Layer 2 of a small transformer language model trained on English Wikipedia (8 layers, counted from 0, width 128).
A neuron's activation on a vector x is ReLU(weights . x + bias), where the dot is the dot product.

Input weights of the MLP neurons that the questions are about. A number n stands for n times 0.0049.
n0 (bias -0.022): -27 73 6 -16 -19 24 -24 -28 7 -11 3 -27 -34 -41 -1 59 -52 19 0 9 -15 2 31 20 10 21 -42 -3 -18 0 -32 8 31 13 44 27 -11 52 -10 32 4 67 -12 -9 -18 -15 -14 -19 17 0 -57 18 4 14 -35 30 -2 38 -2 -30 47 31 -21 -43 42 23 -11 -29 -43 -17 8 -19 5 34 -28 7 5 -29 17 10 -5 -8 0 -10 1 -11 -11 -32 -47 -5 -24 16 30 -39 -15 -17 60 -50 12 -60 28 -33 11 18 13 -23 87 -32 -50 37 0 13 32 -6 -17 60 -21 -1 -21 -26 39 41 -12 29 36 -32 -4 12
n19 (bias 0.010): -15 -42 -30 15 24 -1 -13 -5 -36 9 0 11 23 18 38 14 7 -36 32 7 36 -34 33 -5 -2 33 8 -8 -35 -16 -4 12 21 -32 -42 0 23 6 -33 1 -29 -25 -19 -8 -10 -31 -25 -19 -10 -6 12 17 53 32 20 -17 -16 -11 10 13 33 -7 -5 22 -18 -5 2 6 -18 20 -32 35 27 -10 -37 13 -15 -8 -7 55 -8 24 -20 -6 -40 18 -6 42 -33 53 28 -8 -4 10 -24 4 -32 20 9 -34 18 -30 -33 -28 -49 10 39 -40 -12 35 16 -10 -18 26 63 14 -42 49 -57 -13 71 1 4 42 -1 -7 -5 2
n48 (bias -0.005): -23 31 -35 -18 -10 -28 10 2 -35 57 -3 19 -12 3 9 -6 -15 -22 -21 48 25 -9 8 29 10 -3 -68 34 -11 15 -35 -1 -34 12 -13 28 51 3 66 -21 -14 23 -1 -53 27 0 5 -1 -1 8 -15 8 28 40 -4 -3 41 -15 20 -6 -8 50 6 11 -23 40 36 -3 -40 -8 -20 -15 44 -2 25 -24 5 -64 5 -8 24 -33 -23 29 3 -38 10 -73 -35 -18 4 -42 7 1 -16 -51 -25 -10 4 25 -6 26 -8 39 16 49 -11 -38 -6 9 10 1 5 58 8 -1 -3 -20 2 -16 -50 -78 54 33 5 -19 -55 7
n91 (bias 0.006): -26 31 -16 11 32 25 -5 -48 -4 -2 -28 -29 -14 79 -43 41 41 12 8 32 -42 -3 -16 8 -16 -7 -39 -8 1 32 3 -49 7 13 -8 42 0 38 6 5 39 28 -6 25 -28 2 19 -5 -34 -4 43 -20 -13 6 -15 24 23 10 -5 -19 -39 1 42 6 -36 -21 -39 -25 35 -54 2 -11 -8 0 21 -66 -71 28 10 -10 32 9 -30 -9 68 14 19 -66 -28 -57 18 -37 -34 -21 29 0 -39 1 -2 -43 22 26 14 -23 42 -28 15 -7 -12 26 -18 4 19 34 -25 -29 -23 -11 23 33 24 30 26 33 18 34 -5 40
n120 (bias -0.005): -10 24 -39 14 59 -22 -53 25 -47 -34 18 -39 -19 -3 18 28 22 19 44 20 16 -9 23 19 12 15 24 -57 -16 -55 -2 35 -32 18 -47 13 23 -25 -38 17 3 6 2 -44 -24 6 -21 -6 -8 -39 75 7 0 40 32 23 25 -27 -21 -27 -4 -44 48 2 -36 19 -5 -1 -1 -21 -21 1 23 32 -6 -60 28 15 23 -23 3 37 -37 0 38 -3 -7 23 36 10 31 36 -12 -53 12 -16 16 -7 -5 -20 -33 19 -38 59 0 -36 -54 13 -4 -22 -17 -11 -17 -4 19 21 -32 -21 -38 51 -3 48 21 16 -29 15 33 61
n133 (bias -0.027): -23 -13 3 -7 65 13 -9 -14 -11 1 -53 6 -1 -6 -67 -36 18 -2 21 -4 -28 17 -6 43 0 16 20 -46 -9 3 -36 0 46 -67 32 -1 -2 -12 -34 8 2 -23 -43 -21 26 -55 32 -44 4 -8 17 -23 26 1 -21 42 -30 13 38 -18 12 27 5 39 -4 -8 29 10 -21 0 -2 -11 -18 38 5 40 11 11 -36 41 2 -36 49 -31 14 47 -48 19 36 -23 50 11 14 -20 12 38 6 -17 31 -14 -15 9 -42 8 -63 14 15 9 28 46 -16 5 -29 -15 11 -39 -19 -14 47 -18 35 35 -10 4 39 -50 -19 15
n155 (bias -0.010): 68 47 24 -40 -20 -15 -14 28 65 28 -5 48 -5 9 -20 12 40 -12 -36 57 18 -22 -54 -27 -7 -24 -12 -32 7 -32 -32 22 33 -10 30 17 -16 30 8 -27 2 -8 -11 -41 -9 20 -14 -1 71 -1 -23 -36 2 2 -4 80 -30 -8 -16 2 30 -35 13 -24 17 20 -17 4 60 -26 12 -11 8 61 45 -41 6 19 43 11 50 -18 20 -14 9 16 -34 -5 20 -35 -24 69 -26 4 13 -9 -17 -9 -23 -46 -10 -62 29 -31 27 -42 -37 10 -23 -36 -17 -6 14 -75 -21 9 -9 24 -18 -22 27 28 -7 -2 -15 -29 -2 5
n156 (bias -0.009): 19 22 -27 -39 -2 -43 18 40 -39 -32 79 -51 32 15 27 -13 16 61 4 22 52 55 3 -23 17 -10 8 45 6 -12 -34 35 -2 -3 27 -18 3 24 -14 0 11 26 -46 -27 -3 -45 21 -16 23 62 -50 45 -28 15 -6 15 -52 -28 8 39 -4 -30 -19 6 -23 -30 -25 -9 8 9 -61 -22 10 -9 42 -19 11 -38 4 26 -7 2 -37 -23 19 -52 -23 -31 1 -13 -12 -5 11 -62 -56 15 -18 -51 18 1 33 -15 -33 -21 -51 28 23 -5 33 16 -27 -19 -20 -5 8 76 -3 48 8 -24 46 35 19 49 35 12 -1 15
n159 (bias -0.013): -7 -6 -55 21 54 3 -7 7 14 51 19 15 3 29 0 -18 -13 -20 -71 28 -51 -26 -20 -30 61 -47 -3 -19 -18 -4 -45 -5 -28 -19 41 -10 -34 8 -28 -10 0 -7 6 -9 -4 -9 -58 79 36 35 24 50 -14 -6 -20 -13 -17 30 7 -34 26 9 -18 -69 48 44 -6 -48 -16 3 -27 14 -31 -7 -7 -15 -17 3 26 1 13 -3 15 57 -22 37 -19 -27 23 -17 -3 6 17 -4 7 20 -35 32 -10 53 -10 11 -8 1 48 -5 19 27 -76 41 32 -18 -32 -16 -23 -26 17 45 2 -1 37 1 15 -26 32 -72 4 10
n171 (bias -0.019): -6 -26 -9 32 6 -13 -30 26 14 2 -9 -20 -37 -1 41 -26 -2 22 46 10 -35 -52 -20 14 5 22 23 -18 -5 22 -24 31 -25 -28 -41 -23 14 26 32 16 -32 6 -45 -47 42 25 4 27 -7 -15 -18 21 59 -7 -14 -8 -26 -23 38 43 19 12 -3 17 -8 34 5 14 -26 -12 20 47 -33 -33 10 9 -28 48 -28 46 41 7 -2 2 -23 25 -3 50 7 0 43 -36 34 7 -12 -15 -2 -22 -29 18 -12 36 -21 -7 -25 27 -9 14 -17 -21 -80 -44 -16 4 44 16 -7 -12 4 13 -22 -53 41 -2 45 -42 35 -5
n172 (bias -0.008): 14 -8 -15 -43 -19 5 20 6 -3 -40 -41 -4 -16 40 -28 32 8 24 -13 1 -9 -36 3 6 -43 -4 -26 -8 -3 13 -14 -21 20 3 -16 -77 -39 -15 -32 53 10 -47 8 -6 21 -31 -89 -7 -24 -6 -14 -7 27 -31 -9 5 33 -9 7 -93 53 -3 -19 7 63 19 -26 -37 -29 -24 -19 -18 25 32 4 29 -2 -18 48 39 -2 10 -57 -6 -54 10 0 -7 84 -15 13 4 14 4 56 46 -33 32 24 10 -28 30 -15 2 12 -13 16 9 57 42 11 -9 4 5 26 3 27 30 -3 31 -26 74 -39 -35 12 -9 -14 30
n180 (bias -0.038): 26 8 15 -3 3 14 -8 -10 7 -1 -1 -6 -23 1 22 -22 8 -3 -5 -15 -4 -11 -3 16 -13 14 17 -46 33 -27 0 -45 -7 -18 5 -53 -1 -4 -11 -18 -1 -45 31 10 36 25 -28 6 35 29 49 -19 54 43 -3 -7 13 0 -28 -27 -57 -26 -8 13 34 19 -12 20 -22 22 -13 -18 7 15 -22 -10 11 15 -30 -63 -13 9 2 26 -20 -20 -3 -15 29 -10 -6 -10 48 8 -14 2 25 -30 29 17 12 26 -23 -32 7 12 28 14 2 34 -18 -21 -17 -6 -38 11 37 -27 -32 -19 9 -3 13 0 25 25 -16 14
n184 (bias -0.028): 22 3 13 -7 40 -3 -31 34 20 32 18 -32 28 -34 53 17 22 13 -20 -20 -5 23 66 -9 -14 -72 -14 12 -56 -11 51 37 -32 3 -9 6 -4 -45 -22 -39 -48 -17 22 -87 -40 -64 12 26 -27 -23 21 28 36 -20 22 -6 9 -3 25 32 -23 -19 34 0 -42 2 -8 24 -9 -35 -8 47 14 26 -15 21 -58 10 23 67 22 32 -11 41 -64 -47 15 -46 -45 5 0 -24 -10 -17 -20 -15 -27 36 20 23 29 -14 -70 -1 36 -2 0 1 -15 -19 -2 16 -6 53 3 22 -40 74 -9 20 -15 0 -24 -10 26 15 15 -23
n190 (bias -0.031): -52 -30 0 -38 33 23 37 18 10 -29 -42 22 61 20 62 -72 44 46 -3 -65 23 11 57 -27 24 -28 -55 -25 -23 -6 86 -1 6 -43 12 -19 -50 -7 14 -47 8 40 -38 -20 -19 0 8 -14 25 -26 28 38 -59 -13 -19 42 -20 57 -22 -5 -27 48 -33 2 -5 -9 -4 -1 10 56 13 -20 95 -43 -36 16 -33 -2 15 33 6 -31 -60 -32 5 22 -15 9 -50 27 36 -8 18 -25 -52 -20 -10 -11 45 5 -5 -5 -35 -1 -19 59 -28 29 -19 -16 11 49 23 -13 52 -18 28 6 12 -43 -47 37 23 -8 -18 31 13 -33
n196 (bias -0.018): 32 14 1 -18 29 12 -33 -7 -38 6 14 45 13 -6 20 24 18 -10 6 -21 -16 -26 -10 -24 9 -23 -20 -48 32 -2 48 0 -14 38 -26 38 -10 -15 60 -30 -4 20 -23 -38 14 10 -19 -45 13 -3 18 35 11 -14 69 4 -34 19 -2 -8 -9 -21 32 13 -28 1 -3 -5 2 -22 -20 -22 -7 -29 -10 2 1 13 -7 11 39 16 -13 20 24 4 32 -22 -22 -5 -21 12 -16 5 -7 -25 -21 -9 14 -60 -10 1 -16 -1 -1 11 12 -15 -10 -47 29 -40 18 -9 33 -10 7 44 13 -6 47 -57 17 6 14 6 -9 12
n220 (bias -0.001): -8 29 -14 3 40 -17 -18 13 -23 -6 5 1 -37 -19 -3 0 -53 14 9 66 32 -31 -20 -28 60 -3 -5 -43 18 28 24 67 53 12 -14 39 15 -41 -23 22 -10 -28 -2 -20 -41 -25 4 6 -49 -6 -16 34 17 -31 40 -20 -5 56 -4 -10 -4 49 24 -27 -9 34 -34 -53 -7 -32 12 -23 2 -75 4 -10 -50 19 -26 13 -15 37 -53 18 46 7 2 -17 12 40 19 -10 6 9 1 8 9 -23 4 -48 -18 -30 44 -38 -36 1 16 2 17 16 28 46 55 -21 -13 41 8 -23 19 35 -19 14 -9 6 -18 25 -12 -11
n233 (bias -0.003): 28 55 9 28 -68 27 22 17 20 45 -28 -9 13 51 1 -11 18 -16 20 -8 -17 8 57 3 15 -61 1 -52 -21 -52 -43 18 -9 -22 -29 12 -42 35 11 -40 2 -7 -25 23 10 9 -3 69 21 20 -14 9 13 -7 9 20 -28 -37 5 16 -21 -2 16 5 -14 21 11 46 22 17 -1 -3 -59 1 29 -40 27 -21 -33 17 -6 26 -17 -36 33 -15 -49 11 -15 -13 28 -13 -4 2 -18 19 -13 29 8 17 56 -42 -23 -34 16 49 9 12 2 -6 -11 -2 29 -8 0 58 -64 12 -66 -59 -26 -34 16 3 23 -25 -13 5
n234 (bias -0.019): 7 -18 -25 8 -10 15 -3 23 8 7 -27 -46 -54 -36 -2 15 44 32 -36 26 27 11 -14 -52 4 -22 32 -20 -2 6 -2 -25 -17 -24 -11 -14 26 24 16 16 -29 57 5 1 -3 34 -8 30 -14 -46 50 -45 9 -60 -38 -40 29 34 39 35 46 21 24 -1 18 -6 -10 -24 18 13 78 6 -43 13 -18 -23 9 13 -20 8 -29 41 14 -50 -8 -21 24 -12 4 -17 -64 -61 -24 25 6 12 -47 -21 13 54 13 -37 -14 -6 24 0 62 -20 18 21 -29 0 27 -24 30 11 -7 49 3 -28 -12 57 10 20 -21 -62 -34 -23
n247 (bias -0.024): -72 69 2 19 8 20 -32 41 16 -17 1 -12 -21 -14 -17 -9 -5 -21 9 30 5 42 7 35 -45 29 22 -5 -11 -60 -38 -9 11 -41 27 9 -53 -24 26 -34 -6 4 22 24 35 11 -52 -27 10 17 -7 28 53 -3 -36 -20 4 -16 -37 35 2 -40 0 17 -57 32 -24 37 -53 -26 52 -2 3 -3 -6 12 -30 -47 -14 -6 64 -32 16 29 -25 27 -17 -41 11 -21 -33 30 12 31 25 -17 50 38 37 5 -1 27 -32 49 -33 76 15 -30 -3 -15 -15 -83 28 -3 -15 35 25 20 -5 -2 -16 37 -8 44 10 -80 -9 -9

Each question shows a token from some text and the vector x that enters the MLP there. A number n stands for n times 0.042.

" in": -16 13 7 41 -25 -20 -30 -26 -2 4 24 -28 7 -32 -4 25 13 -23 12 -5 -16 -4 31 -6 4 -7 8 -13 41 37 -15 15 -18 -9 -7 -6 -2 -13 5 10 17 -12 13 46 -10 17 6 -32 37 12 -12 -19 -1 -14 -12 -17 -54 24 5 -38 -30 -19 5 1 6 -31 -13 29 -23 -15 -16 -19 20 19 -19 -1 12 -4 32 9 -11 0 -2 17 -18 -9 19 -28 86 2 32 -3 26 35 6 -10 -19 -29 -3 -4 3 -19 1 -5 37 20 -24 -41 30 -17 25 49 -22 10 35 -31 8 17 -7 -29 -44 -21 -39 31 -8 -15 54 17
Which neuron lights up most? n172

" going": -16 15 17 38 -18 7 -17 -33 6 17 45 -37 18 -40 4 25 6 -26 -8 -6 -5 11 11 -9 11 7 0 -20 22 32 -20 17 -15 6 -4 -6 14 -19 11 12 13 9 14 25 -17 27 25 -17 18 -7 -15 -21 -4 -18 -5 -32 -59 39 5 -6 -20 -16 4 2 -12 -25 -19 40 -27 -19 -5 -16 4 -13 -11 -12 -7 12 29 8 -15 1 -1 23 -13 -6 8 -21 88 1 26 -23 18 24 -21 -5 -23 -27 -11 -23 -7 -3 -5 -1 36 18 -44 -31 43 -12 14 64 -32 2 38 -24 2 17 4 -41 -35 -1 -8 60 -20 -25 19 8
Which neuron lights up most? n234

"|": -9 19 14 35 -21 -20 -43 -50 -7 12 33 -34 18 -38 -1 33 8 -22 12 4 -17 -3 14 -16 10 18 4 -5 21 48 -16 19 -21 9 1 -5 9 0 3 4 9 0 -12 41 -18 23 13 -27 47 -12 -24 -12 1 5 -5 -21 -55 44 0 -20 -19 -23 -4 -12 -2 -32 -26 25 -22 -7 -11 -10 14 9 -8 3 1 -17 43 14 0 19 14 25 -13 -9 4 -19 72 0 34 -29 21 26 -18 7 0 -23 0 4 6 -14 8 -16 42 21 -36 -33 8 -5 10 45 -21 6 24 -36 9 18 8 -45 -54 -29 -26 34 2 -14 43 -6
Which three neurons fire most, strongest first? n0, n48, n196

" practice": 6 17 3 43 -13 -12 -10 -47 -20 19 34 -45 1 -22 -11 15 25 -21 -1 -16 -13 -18 28 2 -13 0 9 -9 22 45 -21 8 -26 -7 -16 5 10 -4 -8 2 38 16 2 41 -13 33 13 -12 33 3 -19 -20 9 -15 -4 -32 -70 21 -6 -26 -33 -27 2 -1 4 -29 0 40 -15 9 8 0 8 -18 4 -12 -19 1 40 16 -17 17 1 17 -6 -21 -1 -49 73 11 27 -24 31 17 2 -3 -12 -27 -16 -19 3 -11 11 -2 30 10 -44 -4 36 -19 21 46 -18 26 30 -45 -9 8 14 -22 -25 -5 -10 42 -9 -34 37 -3
The most active neuron and its activation: n91, at about 1.1

"'": -21 21 -5 46 -25 -6 -20 -28 8 9 36 -27 12 -44 -29 26 5 -31 15 -19 -12 6 15 -11 -4 17 6 -6 14 29 -22 8 -1 10 -6 6 14 -13 18 -14 11 -2 4 38 -14 41 7 -8 19 6 -14 -33 16 -20 -2 -23 -86 25 9 -15 -29 -30 -5 -3 -17 -24 -14 33 -29 -6 11 -7 2 -1 -23 -3 -6 -1 43 -12 10 4 -13 13 -34 -10 16 -26 73 12 15 -7 33 39 -9 -9 9 -19 3 -5 1 -5 0 0 35 25 -33 -31 30 -22 23 57 -7 14 31 -36 -3 21 5 -23 -36 -4 -24 48 -14 -21 27 6
The most active neuron and its activation: n247, at about 2.1

" again": 7 14 13 42 -35 -24 -35 -30 -3 1 32 -34 24 -34 3 25 16 -28 -6 13 -14 0 18 -5 4 1 -4 1 35 40 -16 3 -18 5 -13 -18 16 -6 12 7 19 4 2 36 -14 39 12 -23 45 13 -21 -31 0 -8 -21 -9 -61 28 3 -21 -31 -18 -5 -3 -5 -25 -34 43 -22 -9 0 -2 15 -13 -33 -4 -6 -12 33 9 -12 8 12 15 -2 -9 14 -33 66 3 41 -22 16 27 -15 -2 -12 -32 -11 -25 1 -5 3 3 31 18 -44 -28 31 -8 7 57 -21 4 45 -28 15 14 9 -36 -34 -4 -10 45 -9 -17 31 -1
The most active neuron and its activation: n48, at about 0.53

" |": -12 15 17 42 -28 -19 -42 -41 -4 11 32 -28 21 -35 -11 30 7 -16 10 3 -27 -13 19 -15 23 16 3 -6 29 48 -18 15 -13 -5 -1 0 14 0 9 5 7 -2 4 38 -9 32 2 -27 35 -2 -11 -9 3 6 -12 -27 -56 45 -11 -27 -20 -18 2 -8 -3 -33 -15 20 -22 -7 -15 -4 11 9 -6 0 10 -11 40 29 -5 1 13 10 -21 -4 5 -17 71 -6 39 -34 24 23 -21 -4 -1 -32 3 -2 11 -8 4 -12 39 20 -34 -25 18 -13 4 52 -23 7 18 -39 1 16 -2 -49 -45 -18 -35 44 -5 -14 47 -2
Which neuron lights up most? n0

" and": -31 -8 9 50 -39 -15 -46 -32 -10 -5 29 -40 17 -37 -10 32 10 -24 3 -7 -20 -10 20 -21 16 10 13 -9 27 31 -21 19 0 -10 -3 2 8 -25 22 19 20 8 6 36 -25 28 14 -13 44 10 -12 -22 12 -2 -17 -35 -65 35 1 -21 -22 -18 -8 -5 8 -27 -32 30 -26 -9 -4 -10 15 9 -11 -4 -4 6 30 10 2 2 12 22 -7 7 15 -18 59 -6 47 -16 15 31 -4 -17 -7 -35 9 -6 6 -21 12 10 49 12 -31 -33 20 -18 6 41 -25 17 30 -38 8 24 -7 -33 -28 -5 -36 26 -5 -11 45 6
Which neuron lights up most? n0

" Main": -16 10 12 47 -11 -25 -26 -51 -3 10 32 -24 15 -38 1 21 -10 -17 -2 4 -10 -3 3 3 0 -11 -4 -28 27 49 6 8 -24 -16 7 -8 20 -8 -13 7 8 -9 13 41 -7 28 11 -21 28 -17 -13 -15 5 -21 9 -32 -69 27 3 -12 -23 -16 -6 -21 -3 -29 -9 34 -16 -11 -1 0 6 -8 -16 11 -14 0 24 16 -5 -3 2 39 -4 -2 16 -19 75 6 40 -23 41 28 -20 8 -4 -35 -18 -23 12 -28 35 -10 49 10 -48 -27 23 -11 15 43 -14 17 29 -23 10 15 -12 -38 -45 -10 6 31 -11 -20 37 18
The most active neuron and its activation: n220, at about 1.3

"e": -4 6 16 37 -29 -26 -22 -33 -18 21 17 -42 9 -34 -16 23 3 -8 2 -6 -6 -16 30 -15 -15 27 -3 -4 25 45 -24 11 -17 -3 -10 -9 -5 -15 22 5 23 5 1 38 -12 33 4 -14 49 13 -15 -13 10 -1 -18 -30 -75 30 17 -18 -29 -31 4 9 -6 -28 -21 30 -13 -2 -21 -2 -10 16 -25 14 4 7 26 10 6 -6 13 20 -15 -3 18 -26 72 30 50 -17 10 21 -6 -6 -8 -39 -4 -14 14 -9 24 -14 22 17 -53 -19 21 -11 3 57 -19 13 15 -35 7 9 -4 -28 -22 -14 -13 27 -21 -5 52 -11
The most active neuron and its activation: n171, at about 0.53

" with": -23 -4 11 58 -23 -21 -20 -31 -6 2 38 -27 7 -24 -4 28 10 -16 9 -7 -19 -8 30 -5 16 21 7 -13 25 33 -11 14 -20 0 5 -6 5 -13 6 7 15 0 7 45 -16 25 16 -25 29 9 -9 -18 1 -6 -14 -17 -65 32 -5 -31 -32 -19 6 1 7 -52 -29 30 -25 -19 -18 -8 6 -7 1 -6 3 0 15 16 -6 3 15 12 4 1 15 -30 70 1 41 -19 16 28 4 -23 -11 -34 6 5 0 -31 3 7 38 0 -35 -38 30 -17 14 45 -20 3 31 -45 11 27 5 -42 -26 -4 -22 33 -15 -4 62 -9
The two highest activations, in order: n196, n91

" was": -34 18 16 50 -18 12 -21 -28 -15 12 48 -34 22 -40 -11 15 31 -24 -2 0 -6 7 20 -20 3 8 7 -9 12 36 -13 0 -12 -12 -20 -7 8 -6 3 11 23 0 9 34 -19 30 8 -22 27 -3 -9 -15 -7 -17 -9 -14 -63 37 5 -21 -29 -23 -18 -14 10 -16 -14 32 -19 -17 9 -8 19 -5 -12 5 -9 7 56 17 -24 8 -4 -2 0 -21 -1 -9 66 -2 25 -23 27 20 -8 -6 -18 -40 15 -3 3 -1 -4 -1 32 13 -35 -33 35 -19 7 62 -8 4 43 -45 0 17 -6 -41 -35 -22 -18 47 -10 -15 48 -2
The most active neuron and its activation: n190, at about 1.4

"-": -19 18 23 42 -20 -16 -40 -51 -2 -7 24 -34 26 -42 -29 27 10 -34 10 6 -17 -12 17 -3 10 26 -7 -3 27 44 -20 11 -10 0 -1 -6 12 -11 6 1 25 1 -9 33 -22 11 22 -20 33 -18 -9 -25 1 -1 -13 -20 -69 26 -5 -25 -34 -11 5 6 4 -30 -10 15 -36 12 -7 -5 -7 15 -21 19 2 1 36 14 -11 0 25 15 -16 8 13 -22 68 -3 48 -24 19 38 -15 14 6 -28 8 -13 2 -28 6 -6 20 15 -42 -28 20 -11 11 45 -10 14 20 -32 1 26 8 -39 -38 -12 -17 36 -10 -8 52 14
The two highest activations, in order: n133, n0

" as": -25 -3 19 52 -33 -32 -22 -33 -5 2 27 -31 31 -27 -4 25 27 -11 2 -1 -19 -8 23 -14 11 -2 6 -3 21 35 -5 -3 -17 -9 1 -10 6 -12 1 6 24 0 2 25 -16 34 20 -22 28 5 -10 -23 -7 0 -10 -13 -67 29 -6 -19 -36 -27 -2 -12 -2 -35 -26 33 -13 -2 -18 -19 27 -3 -13 8 3 3 22 10 -19 6 2 18 3 -2 17 -30 60 6 54 -7 22 32 -4 0 -14 -32 11 -22 -6 -18 11 -7 45 14 -25 -31 23 -16 10 52 -15 18 25 -53 3 38 1 -39 -34 2 -30 38 -1 -22 56 0
Which neuron lights up most? n190

" he": -16 5 10 63 -30 -9 -27 -26 2 9 37 -48 9 -42 4 29 19 -26 -8 8 -12 2 7 -27 -5 17 -5 2 15 43 -16 0 -13 1 -20 -16 11 -21 8 -4 24 17 22 37 -26 32 13 -19 40 -3 -19 -24 -6 -5 -15 -21 -60 29 -4 -38 -26 -16 8 12 23 -25 -31 23 -24 4 -2 -10 11 9 -13 11 6 4 22 9 -18 2 6 8 -8 -2 11 -9 56 0 42 -17 22 20 -18 11 -16 -16 -8 -21 10 -15 8 -3 41 12 -44 -31 21 -22 9 47 -19 19 43 -46 11 16 -7 -39 -35 -12 -13 48 -8 -17 43 16
The two highest activations, in order: n234, n180

"s": -5 18 15 30 -28 -7 -9 -40 -10 9 37 -53 20 -25 -21 10 25 -24 0 -9 -14 -11 19 -26 -2 -4 7 -7 32 36 -27 21 -31 3 -4 5 1 -13 12 2 20 9 9 38 -20 29 9 -20 35 17 -9 -9 3 9 -9 -36 -68 19 4 -19 -22 -17 -1 -4 0 -16 -22 30 -20 -18 -6 -10 -4 22 -20 17 16 9 28 20 -6 2 8 9 -24 -7 19 -40 82 12 48 -17 13 2 -16 -8 -10 -36 -5 -3 4 -10 18 -13 37 8 -42 -28 24 -1 5 47 -33 18 17 -19 7 19 -16 -34 -29 -6 -1 47 -23 -11 55 -14
Which three neurons fire most, strongest first? n156, n180, n233

"ad": -1 14 1 49 -24 -33 -25 -59 -5 8 31 -33 18 -39 -4 20 17 -15 -4 -4 -11 -7 25 6 0 9 9 -11 24 33 -22 8 -18 2 -6 -10 7 14 7 0 22 6 9 32 -32 9 26 -21 27 -2 -10 -26 4 -24 9 -29 -81 29 8 -11 -27 -20 -7 -1 -8 -20 -14 18 -11 -8 -7 6 -11 8 -22 -2 5 8 19 18 2 2 13 21 -14 -8 17 -12 73 3 51 -25 37 15 15 -18 0 -40 -1 -13 5 6 28 -18 33 -7 -40 -25 16 -5 21 53 -25 4 17 -23 -2 27 2 -52 -44 -3 -6 30 -11 -13 45 -4
Which neuron lights up most? n171

" also": -9 9 0 50 -31 -18 -30 -30 1 9 34 -42 11 -36 -20 35 23 -28 -17 11 -22 2 17 -13 4 3 11 2 26 37 -11 7 -24 -6 -16 -15 5 -2 9 1 24 15 6 29 -21 34 14 -10 32 22 -14 -15 -8 0 -25 -30 -63 20 -2 -27 -28 -16 -6 -6 -5 -31 -29 38 -20 -4 5 -12 20 -11 -22 7 0 0 27 15 -15 7 19 2 5 3 23 -33 64 9 50 -26 13 26 -11 0 -7 -26 -14 -25 0 -22 19 2 29 23 -38 -33 32 -8 10 50 -13 11 33 -36 18 25 1 -44 -31 -9 -19 38 1 -13 47 2
The most active neuron and its activation: n234, at about 0.3

" to": -7 2 15 46 -16 -9 -18 -30 11 -6 37 -28 10 -42 -13 23 20 -22 -3 3 -14 -10 37 -4 3 8 27 -26 31 35 -11 7 -17 6 -6 3 11 -14 -2 16 6 7 24 39 -13 28 3 -17 34 6 0 -48 14 -17 -11 -27 -65 30 15 -28 -31 -26 -21 -14 -2 -33 -30 25 -23 -15 -12 -19 16 5 -17 -2 -4 2 32 10 0 10 0 13 -14 -6 5 -22 70 -4 25 -15 25 16 3 -10 -13 -24 0 1 -4 -14 -2 1 35 0 -17 -27 32 -25 9 68 -23 12 47 -24 7 17 -7 -24 -32 -19 -29 43 -17 -26 55 -3
The two highest activations, in order: n234, n180

" which": -8 -14 9 43 -17 13 -24 -32 -8 13 38 -36 1 -47 -11 18 21 -35 2 -8 -8 1 27 -13 2 15 17 -25 10 38 -3 12 -15 19 -6 -9 20 -4 -2 8 25 2 24 36 -11 26 6 -10 39 18 -13 -21 13 -11 -11 -40 -70 36 16 -25 -18 -30 -14 -19 1 -39 -20 25 -10 -9 5 -17 3 -1 -9 8 -20 10 45 4 -11 15 0 8 4 -9 -13 -37 61 -3 34 -13 20 27 -6 -20 -2 -20 -8 -3 3 -16 -3 -5 49 3 -30 -33 17 -32 11 63 -31 4 30 -42 8 24 7 -28 -34 -5 -16 44 0 -19 41 14
Which neuron lights up most? n234

" Gra": -14 8 16 48 -13 -14 -12 -42 0 19 32 -27 22 -42 -6 21 -6 -14 -5 -11 -16 0 17 -14 -9 7 1 -17 6 52 -15 -2 1 -11 -14 4 16 -30 -15 3 11 14 14 37 -30 23 34 -6 27 -7 -8 -21 10 -12 20 -36 -66 33 13 -19 -25 -36 9 -17 18 -27 -32 26 -20 3 -26 -6 17 -7 -11 15 -15 8 21 23 -20 10 6 30 1 11 -1 -5 82 2 35 -16 26 27 -45 5 3 -23 -2 -18 -14 -16 10 -20 35 3 -30 -51 12 -4 -9 36 -9 16 42 -24 6 20 -7 -23 -33 5 -14 46 -12 -19 44 -3
The most active neuron and its activation: n220, at about 1.1

" Ron": -14 7 16 50 -26 -26 -20 -45 0 14 46 -43 8 -27 5 27 14 -21 6 -20 3 -13 22 -15 -13 28 -34 -10 24 50 -17 0 -14 -2 -10 9 5 -27 9 2 24 1 -6 47 -14 28 21 -10 18 8 -6 -18 16 -9 13 -30 -69 32 4 -20 -18 -34 13 8 10 -38 -24 43 -21 2 -18 -6 -8 19 7 -2 -13 -9 22 22 -15 1 15 41 4 -9 -7 -6 63 8 32 -19 20 25 -17 4 -15 -41 7 -10 -3 -12 5 -26 9 6 -35 -36 9 -11 17 45 -19 1 40 -35 16 24 -10 -25 -36 7 -16 25 -19 -13 48 0
The most active neuron and its activation: n19, at about 0.63

" after": -11 9 2 44 -12 -18 -21 -28 16 12 36 -34 16 -35 -3 8 19 -20 2 -2 -20 4 24 -2 -1 4 14 -13 30 39 -3 0 -5 7 1 -5 7 -13 -17 10 19 -3 6 47 -15 32 7 -39 35 4 -18 -43 2 -12 -7 -13 -63 24 4 -22 -39 -23 0 -2 13 -42 -34 38 -10 -7 -14 -7 11 -8 -19 -3 -5 -4 24 7 -8 13 4 17 8 -15 2 -35 60 -8 23 -20 25 33 -6 -13 -7 -41 16 -7 -3 -19 0 -5 28 17 -27 -17 21 -29 29 69 -31 13 45 -32 12 30 9 -28 -38 -9 -26 53 -15 -16 38 5
Which neuron lights up most? n180

",": -16 4 12 53 -30 -21 -40 -24 -6 2 29 -46 11 -35 -13 23 13 -15 4 4 -22 -9 21 -25 5 7 -5 -2 40 44 -17 6 -12 0 -6 -11 6 -19 13 11 7 -2 8 39 -19 24 12 -26 33 -12 -4 -10 22 -4 -14 -33 -63 38 1 -30 -19 -24 0 -3 9 -31 -8 27 -12 4 -6 -2 12 15 -1 -3 -8 -3 26 29 -10 -6 10 13 -8 -1 18 -21 59 2 49 -13 21 32 -22 -15 -1 -27 -6 -2 11 -22 11 -4 43 20 -47 -28 30 -19 5 56 -23 19 17 -30 4 19 -9 -40 -32 -16 -39 33 -2 -14 51 3
Which neuron lights up most? n171